Layer 3 of a small transformer language model trained on English Wikipedia (12 layers, counted from 0, width 128). Numbers have three digits each and are written without spaces.
A neuron's activation on a vector x is SiLU(gate . x) times (in . x), where the dot is the dot product.

Input weights of the MLP neurons that the questions are about. A number n stands for (n - 500) times 0.0022.
n44 gate: 514500646601227368529407517447511540289526631722538489332464396674223533522300461534647566310400693504471657522545437313426678656344469656646288642554644485496359465422370458721648411530641327602532507417618315438440416504418654399718439541517158647593581391559384479674301500468493580194515489445572398481235508622591652581460548518645531390564689591464384467315541525632353623679676
n66 gate: 609581545644579716737478640553308474496437522412628454251453351359328456471652614459459645339470403551600629500623456463212452617559288358614413489453722449555321582596374504408474582538591496431482242760430451383440412511486464594330744754765760507552291545704484648482381496354496587354614459667409504496603609466515362412619421573562504441710336458604558368551570413271333248399585
n122 gate: 376475444535504636464593545564419393578493418511391865408763626619188573374250507631382382302358496555566514317712393651475522711723544581347540373402374398641575567521347245599411543489608305493496526511385599438662724403457471462508416556407429423586442595544540606456409358269546284405709423555409440660640597702515580466684431515264402566521489413529595342493578348474730488389795
n141 gate: 826521440426384745486459577263482390570559679529376530500446615511410638317602553474544758591723674504272514412467452335458696500479490525685428446591430366426515595599664298378644447511475518536601310477552281580545598712390532564219416496500523252589304538548544641515806442457345701576474618541489567693470488496595504398403339551612406360301273394564540233384430511493369677328463
n182 gate: 312572405527511408542518606542374374576704456362643500452665695471504418454563562745518576760431511525655298521453392296507341461510523614309507496447385539412522524517310572746298396556331478560514613419583389678467391482528507379383485282420474582424372478482543686489701749448431378578504514482567311478652330418645669331240627652330454716438437378493500614306543665603802733440396
n201 gate: 408575405578402351417425468740195507421463632405511611500554620575725474478393439655511520769320526504768288337526329470592429408514669457518413529200702338764380514403446475450556478642478612562365444439496642673527489699633540553401773312649344514398516504437625603394708485396407492544371429511688465264607457515431485367562728445394758362522492683464408437441351686587420317710392
n205 gate: 328500273517475571649488554441464638599468418444459513538366451374500785547575625587468457588676790496569559407337439520434345452630305235316571552600455440599787527399618150588606469437333480424381430558561592259450485545496583765372358345451678423578288425472360426636458179430519296488500480545136604635688214466500496571670662508536383837829533720579640758508451444536517330650338
n208 gate: 541512423698568791532433425319567250434467686504572474552471592668390801435487636381429438504437458231437306417517609500377697582602454344395529446471387640571525560323738322426613528332635266327308403347575397446674334546371337389419788471601394615289566705475617632562445417375520491521202846596182544458341531375384606561386663541254745567633427590707504392598764332732684714569262
n222 gate: 591401590536761374444457387326615623753592594546504298528496399353439219455480618406354553443585469550762567496558523485511635390605443400392549405500562690276488603359648394241546515520651496470338613633716631333410201562500695457571341519529826467364621390423775408371438443545552737405588496620627548496809731456619345429515468504492328462493425338522542435379438583521032552620296
n268 gate: 500486465528741554500693543674617425496354431708388550551651288530532474419585373355798308399656473436259405635576511632468648311415462514344529374407394463572751616482445568594371376465456395496500660262511539411699529523460603462446500401514638557527358338413341788303404757438626546548414560798286518629419425301212452372655272515559613681645655485463582358437606323669520528606590
n302 gate: 443415575488445559406407496600569577758585308447748536504139558589124481440532615633577771584391721427535466473395519612529415424431582330325440546694457332586488300411672595596659500365523319553485426508725591454634493410500831669551369570719563405410351314322609423321526603429463516515534627392687426356456423532225606603334672443287442268615484698650531584398616398600492476530223
n318 gate: 604325452631658448579441393628508551537364433316592741427356719441426477348296530488367467643524363322664515253378547562296743458713695466639500577680348500529433388800383422351535817520485434700572378480774480485381404587628454671345572516594452707579639536711420500412544654350381300631500609305392459590632570452480626307519533500373330395556396428693377485301430717497408198405624
n44 in: 292454492500322263627676568615544723475698464496472381368566516552508587275394810241281644425416656358691512512311624389405556571444397569561391512418676516403419500462310319764480647693434317524531419398396349126403644584492655236236533633559419568548421488428694473406323587320504606500468464604750565708676391648447816485426352445668398580608738414546516591574516535625277521679492
n66 in: 515762600441668515482345568514553286257425435689554550683474731489655377537434471233428460481644451422632391466402350571589583430638319168540452593781606663544675493551675610508300507484541511693463530515236430582404393709635291454557481329486358414386457465526573708585436422322331415481526609560678676349608468562352415324607521448374464485475616724434429384334496644348314787562451
n122 in: 489615324647607573558651529569369680580463264507650543441599591440671351606488475832270488634360405429515613384258658320428458526468556413652383429193462693408664547337414447555526595481751594407544063554508593522454454397620280485358500557451508475504398696771533529570528318718363597426548339398733414481318559449473530586592430270567356455569566512610537601393383338392512468687613
n141 in: 606592653565547547519713354411246392435442469549465623684383465411598527320476674476678631286469651638315433316286569454452578549518639681567402416428662557455399507496316489368632377516436627371545309374523567401716526718567256780642321663464390489321330358488429323565391531742555409607370423527723680550290585620588572418681435416519718527403524445493561799379438198777392516440458
n182 in: 523467275427390567643410562608709403369774418500571313576360519481586332583488623720391270554555555615593676623426380400482512416310435470276549844561539592664586493541412496608430387400637527607678606737733588213437496606747421579563444363399330537578516607411693570298511703377378448734473662356524426352388553200388394397470496355336806577552317500564424623344597515264404427515543
n201 in: 561567559671774181355784303400757438333488605324589573737581529383601545480658532369537301409395416578670492496270421616587513426590646332676330283357517738500197345384384587461642601346537683856378559504421218652437721802520435547369564362639343583559578658400662615447406298420345530447463131525620472379556417698504435596524500619455482334440633521334278388643504508545724452541558
n205 in: 226508545253711486466513446585579496547694607465360363330457456496565504418641373644814308259224620259571359404616743623538429761583549572611392622383562273505567326436372404537682534600647566161457665568664595461684454442483797477315741531611617492705357405416433361657429334517614350566395619659345134807736454797687457313660541426470547761347600468328526320678327219619438361328544
n208 in: 512436569473427535721521584329559441818597688500642717802492551343607780303465593341606482667279313215352524328377390761568470778432543451427409379483475654531705569520566536347521422557645492496327287509335739629513444624255422466203813394476509444419460660530710524400528391451649504663240711525335649547222141413561483516430535521189622454740483491607396529583415248314555544628403
n222 in: 769446600728715324741500338602577590595524694709558601297564475561357379742332543807157621403611393771635496626307627447139463480627542688575659327492606504301442516586386403737447591458540508637484702533500420310384368566607214554650386463364500488446718166725403481412338524343520597278504386557651197406655444378433592613452435428528343471465542571528436496444492596408597487424480
n268 in: 522572234467361468427620492453571708383328572718391235642569389678303452685505500504655740316572366412504457500313349465631847382542529479761448303578509491392473402372477328339336200710574589478721688423509555491351492777466638523419505482496536820491676024394677411452500430504801404794307252509523669340459351518450713569327381544343651673491732350255417368565722660587762389289611
n302 in: 361399419472406378333478701308624531294707554465500391518629384509561754440650674621606209403424754210473645430420469421664473278492512725491448413500602448359442194509624240573731504290418230539219361775695436299608487723620862486360377638640342618688583427194519407731655285611390605596395628411628479691300681523573865537448681413487292478496404650586552425391278565385562718427429
n318 in: 622405374235682516345520451477352444636456322571271463301594641347610362492406362269672661306363597401620485595359676384549412492492333488303640559587448334695654600431454489446416442550821352539555763578488726520390409637763500251569554387318683120443525467360591706461538433639638471310429400732619519532430681558529433456426493539748649644473726389531279722630624457572466525329508

Each question shows a token from some text and the vector x that enters the MLP there. A number n stands for (n - 500) times 0.0097.

".": 670436502400453702652537624369503500511410613451589518418513366469621359613368572502369386438406555395619419608541530492857501503289527545482474340409437595691490357711590602575396341633570574564505451383444446440436582565565401521418453686485444568429561559646626398535454449570370645549478475570460395588486530515480403414314623403489259555404579511439550591694454469589309672322347
The neuron with the highest activation: n141

"r": 687311687330362393742577505188365517561543493532512373400457490609661394613527512433505483610603477525526394470549510702599465574204533586603461447592610551719458426645504436410474479450475521489556446505446536551339755347470465451448561525553394525521528599712565515540333564674277482524518493520448500478484461485623438312410665417417481489376483420254561596606488457431557454670460
The neuron with the highest activation: n318

"ow": 536329500541375538561645704206590572689459359538488393666457506526669357630452510530504390330562525575761514498516475675765482537402491226703540434448408395558440291689493443494475344417506620472524300607567558393500532360477544540363392517548548489488523542639552400433449500522415526520472648685448478566487456445655392513434613505415385358578493591512579554588535543559415443255413
The neuron with the highest activation: n302

" of": 662437649435506666709420665294479471501502363402465484438449478597598481505386451482512370287518571294565460481516448666825461447169537478602528598456600622761413342671379662560485440506486551517533334533411496507462594440501395535459371516348395476336469612688487388570475440486399552566498555681616396574479531619425539460331635537524425521499414548404665671592497399513466575427453
Which two neurons fire most, strongest first? n268, n201

" cult": 709391476298505616575486562417577664454343499406498465399556526549655434578401465540630421315540428399492455515402417549785601533254521668345547537352556495689528190625456562465529629487604526450447389570372468465377592562497261453495568548541465604397507518740537418619585477573317466532592581674508391508520418534572410434266555415421307578472494552393732578557567445595527510543457
The neuron with the highest activation: n44

" part": 616438580480469479699451449279626736478396572404388600550400566607651352532390482531598484323524564449453349573604519616785534629279484685475505501356510477649460231665393677450431489322483486541504351501508578449426594614609415401592552539645408533404624428574418460390590338557325443544539587638481352529502452545592424420469647440458309443478515469513529507762646466496419439400466
Which three neurons fire most, strongest first? n201, n122, n318

" other": 706465397390551683739443511474583609526408499468539515428454546451522491574449527500507358212525539364446347554501456559907569625294461636592522472491519605589615315699477559526415519568444516449475486447404501439442594597510368447512433535534530381356501561860494441497492438469415605490474476662597325461542327449558487530287585525453396461457588449382671603685529420545390511334385
Which two neurons fire most, strongest first? n141, n302

" Dem": 463425754459560513579468433347436540583588442379400532524499399332573430552436430541458452583520480443514449675495538630778486362281365420365489470510331455733572384716438511469548437435499438453553477535325576403408776671478290427443495432558413559462625413742494340638578483488355550590742588625409500518490612493666510512375574461378363586470445499325561638645476577629408549510487
Which two neurons fire most, strongest first? n268, n122

" term": 757457478383507531595472436339525593507499501447567615544521482420513506470497693410383480345527608454597377534626529648827539562331415612343559504458449401691570212666376544411405446416555486623483481248347446458457628664419403439512517565646463471468607442748417521558541304574369472573521602614361434556389475488523528533346652479460268590455528642421659574633469476449393535437503
The neuron with the highest activation: n208

" leg": 673347569367502585697474528388686607418459397420477548555480527457518485634420438569453512383357549436667390476519382632727490472378345639508401522564521392667551363752416561397438526493551391556485478382400581480399707793592362325378497464703468598385598317690562449566486396490392535511544660598442473520329555525531387470394597408541319627411437441335672427629505506449551543511589
The neuron with the highest activation: n318

"9": 750446475467605486724535475376528439506509414485590466377518476550743395584455443477366344474411598363615336548514394559668387606241504605458483477413491514688488343676525637514547366549464542580450547422459606477445674521679373564448547509463330665387524497744579316578612442490266459589465485651504485547506446448507510421341583406417392449496461433417479675730574508639474641348318
Which three neurons fire most, strongest first? n182, n201, n208

" same": 656321520451603705673455584341600624496398546405601584481460501434598497622409591497519424297399484358595467455512564563816510606328415583563547430437436605585638280724462492487458475513428588418476414572378475468409543613568431484538587558546454325362607557728553497470434493422181445508529578613602415498619389452550640421354620450425359445479420430402667541599568369568456608246477
Which three neurons fire most, strongest first? n208, n66, n122

"ested": 768463381393473575691603645308645545563421547545520512454461476499565517461438482557510444166548561424594366485623463550833517533289513444392637225376459580603449277689417473476439467518496544595422427491521598516350476642626458610524492479676591514425544415765559262531513447394346410531442511543484583442524391481684553469443627462537377462525449525458661563492578377457416460427559
The most active neuron and its activation: n222, at about 2.6

"7": 759544600394525506753577492287601432581488457436669534373466557569756440600547381467376409448398589333657380499473425503504488634299464600537499420454402509605404345660498523503478387522481555566480560415517613448469669518584509526419439565449453583421488513815579264579623375446218513485566523632559422541549377446543498345431628529471384537448464411417465649709416495629521580382278
The neuron with the highest activation: n141

"ship": 829364445426444517557498637309524494632340505527492490439444467409656301725467445424446473394294571540661320508568444746827547564359407585478504494553498466585353323653558498534439518443451459527470482482383525508359593592597440448399510598536411607407622401773522445596560372545286429563435605715587493620378477579522507455460595519394328481438541400388629578554532502400496483505548
The neuron with the highest activation: n318

"ology": 678375381347479597588530662319498591587394453463585539429403419413633368556351489490464451371364473384373348533507457712774524515325438668416535575482510570751441273730455499500633593499433492503426573544411561518473557532623235561486497550511426581353499527870513286537563524511322506622460593630514538552500440630559412452377605428480376491470519432391509658574551429493500568461529
The neuron with the highest activation: n318

" Ch": 460355599484609614663392535235525491444669348467457410501636363543635407563474452396394388429518514444507382575413463595659651464256553521602586312607408529801467371694427452468522413490512532515425424399325621413560790488497249389461490491554445626396617528700575387594592549490329552466565407547455478412514511513494507546353613466495393543516545583431797624587520474624424502489491
The neuron with the highest activation: n205

" under": 641510576468479637686445531331605712517474443365542457406504382524512434684465442514372377402535701380624388445547522570857381625329597467496614340445524640798502199691469524454436547586542654669446302449348395471533514573644432462539513500545558509381560573646483463508519512428402566557459526524570511527495330435525460422358574410559352489484407468425532497626617439559426401283441
Which two neurons fire most, strongest first? n66, n201

"s": 678288619339475573633514609177535517585500537535553502516528433436732311583373588645502415412464434422500455558477520711740534496244550524506637438440404563666370358661424442497567540543422620452423433534375553529424557363559475473372525601441478458344489474931504323538542587523322464477473544542430446499567499522510430477480732497462461425539568360367548590625524460544462614441443
The most active neuron and its activation: n66, at about 0.59

" La": 511468693451450582598384530357484549491371509392542362387641384510673367583455507416468501517447580369427452515459412612663607454364616653537556392489453540841589250718372482503691459559650506574438352419354535321476741441543340422536568516380332500395565574780637435418483445626342579539587443631555416419597527512421585563383495399461393576468529524362547572639508346604500488509481
The most active neuron and its activation: n122, at about 3.2

" groups": 674376473338507570607503649354646669540401606352635551449407508495581368471452572580548498374533550355444373513471543752807596447276426629345511470416469502695430284658357502462497525443421558533402415584433461401421568511530393422483514498405404538334413482892538419530534403480467607555547644601476348513502477469625433526424624458621391509484611527401582565689552394557465621421360
Which three neurons fire most, strongest first? n208, n268, n141

" would": 693374584235412629767483555443592531562473589375528537456449458657546419586445477351417359271574618462630444569491523530781476462221569597426629405380419525613426255630453573526382408546596571542418385476464558529433637529552393459495550527610515439431483368713508457615566488466340503478451577467503344466482351442523479448466692529584333451458369539501755636650582446647411585431518
The most active neuron and its activation: n268, at about 0.78

"gress": 725351573313562507593580668321584539547422576504386370424479528622625394495439588518618506404471518591493466386480338603697541441201476709437526493434473452686457276667406516386533544474481547540525423543357620534409572443535333419544609530727528600405696378595394414571526526650340402436359549582418385578502449537567426443567373467492282516661499385390644532653599367453644471509620
The neuron with the highest activation: n268

"play": 783349521447562550536526537352591663600450484547429567489476351381641284642474565572361419464410509626484375485504545661808482535437464396518530417278522628600475240688469437370510487478585493506399504663515420478418481472579311384445416487481537545385511410773517332665603545585235473500435553665529492584515375468531511395423501503361472492501487636434741585421493562682511431583492
The neuron with the highest activation: n222

" need": 601387540413390573648480528403561599594414557483513636436426436424598339573479452632419444275529612547537499598571541637772390518332466596511555346434514386680584165729359605520417467479537464613393432500446415561271583600468541450416521485528506547464595316717483376491458268457474449488445582622387457670573412517555521423489621447467360535577414492500782572615695475608355492418460
The neuron with the highest activation: n205

" the": 597521611393505738757380447364469472510487404335539472398478444599651415544384542547454290326503445332539358519465525531933483463276537618525605433573512527770493392705430521542498490499478466479517391424449586518458601431490425566450507542560443468357506506847547510525506474468292457588432551650594402448490519525483481467300630531426448491495468563390606629633486406552468671382432
The most active neuron and its activation: n208, at about 9.8

"nd": 531435687461632514716587513052527366638453450496473450464469384512510276534360494432482330564443486454456345584604598574794344448424480511639390504408468546543602373732580547369463396421529549548551419491461611451354657388484328454424581561633466626481456425706640409466450550547328582420580416569446524583530437668643552466425559535327529503446485527436615527521518554688424472491658
The neuron with the highest activation: n182

",": 646447499323536579771458530431583505496488469377560510445463444424635440561408530553384370382530462522492400589505372482934543559260499585427583388432527640648493361655539529548519279636448563528554426357479555508428534559618413537405398577452397477393493505685671372645479501487296601533494549663516411558469470456516426383242703427555390380402526567424575605646532460636391675462436
The neuron with the highest activation: n182

"O": 520469707615503550549516582477442533497416463395498450505534337546596416646415614427399458496345471489451469629612469655736352501390516533491632345612304495723482344782501500546547380593516541478468451484434454469552789420508505538358578534354443443436661427747587248581519520489341597500645550720468426393479505405493447352542549509562276495500500503387538534691565497600376426332297
The most active neuron and its activation: n268, at about 1

" Jan": 418454714457504541608585540338485464638472453474367562443439341677552365518490551424388599377359553532539350606592476575725654547323465538583605407469367457772522309613392432533540454434512531631593261351432611442288726696498494386492529678429380542547601574666452500515534348628190506563639503541466474492503622406494482485414613513492372478439513473447579577700429352566450496448460
Which three neurons fire most, strongest first? n122, n141, n44

" sugg": 659617555311490616649451503391585661559451441462437565437509468462584507639441552518535391356503603529625518518578487496734457501313468480459544323348603505796659245568358491485567428474557483623597284474414394575386609629470344405617451535632492452483550611641535439537527345445262488564509628570378412592476469346585448459315661374634353596488367483341593584709611448506432510382426
The neuron with the highest activation: n205

" p": 522385610445546659670478541364419589395416487539584588584726390419577564739429498625510478480468519484516464541564523548770525434296505433568550369514492477684658222801463552428468398580599437644453395321486484419436823504466396300426423543566475474396523465679550355466488493488335606497548418650371494576518491475467471395279742417483370448458559516409560567535514505529385513456400
The neuron with the highest activation: n205

"ion": 801324408342527484599569682272642577629475484458460536534476461536730463502414524527442419342480579483581446500526476685782571395269471546388550534331497377697418380698467456381441450399464494626438518499434526467421453525616432368421467620572561467375574474830511277583483427507328531466569576619477480406457417621579430513456461460524369526512558433512538542818601435454466572515458
The most active neuron and its activation: n268, at about 0.39

" who": 617366465381490632715578551420638518542335576482552365450426435638605372681390433379514367317409559346553431535458508526788395478443506542594567451455600587714511218621429545671545406575570498544567369522409456514413619603513315420611454477574404427422344573726591530522429468425372407512470695532477346642444430533550373351399639383672382393510501473468592611684558407630543580446489
Which two neurons fire most, strongest first? n44, n208

" a": 614459586314568660656370393467584653602374447340512466420542429620598499663333437562453402369499579253547486467497473596822507454283477665607601446507396444705585286695515466628397486540594458463504367498444483494521612520539409630407557570570445358427437401753631437501485503446325479555513536606669330430433505555421539437357673439571368405433451543406572665663528520530412504486381
The most active neuron and its activation: n302, at about 12

" by": 697578528363630611671416573367555602542573528323580562388573410618623377603309579459408380328599589330578413513501507511889503560278627573473561375354498721722520255611424485419545518541531651536489353397391462484479463494568335531556409610476528512435518570649460371493560500544289559580506578565602491471541394486493480446343622510483376371405476511397554532616594390582405433355462
Which two neurons fire most, strongest first? n141, n222

" B": 486283647605551669677497533307453491480576458490556528499656338504532460701443485400421449447643574435531430663421497597739542386142497550628513433518462526661534466734407500501609392437482513459441391457311593481466845385447399427426434545453396609377509443652601350606543480485360544500482554720533351497415470591455478462384656463492400486406526435516644602623493455685405460451417
The neuron with the highest activation: n141

"/": 699436550452469507637472560463501531458496504542602493390628318418654335725359453550444366518455562449461410455536380474774490544289389578514578493535463577712612345749527556502565371579368502645318535377428513494488652429682393536355621543441347583365535528675555357591443519564366462508384560636467459589482481464525435300264730362429430434444585506480584633611507581645458573395390
The neuron with the highest activation: n182

"ed": 762390552431510475696583591227557471617564494487388513527377436503613402541383507595364377347456475466540365520562555562802473539271568422501640336325485575614469291676534479473414543488457616601610436470560481436416498407627387506551417520545597456399503445792507252579619409459242480473495485599650556575569490525517519464403673539439401524506445373376710584562548491633389430558514
The neuron with the highest activation: n222

"led": 681583489530504503647583480236570516557635528529483440466394348429644470605474469535453445361399485361554293464686411418845393567344464431566580304455458561657443340712490626474484515531517520600508451511433509443410606348681439498522516539481499386330657415711534260588632518420421447469509536610505638455531515545454556561426574465364385546503563375307677563525558490765312529419522
The neuron with the highest activation: n182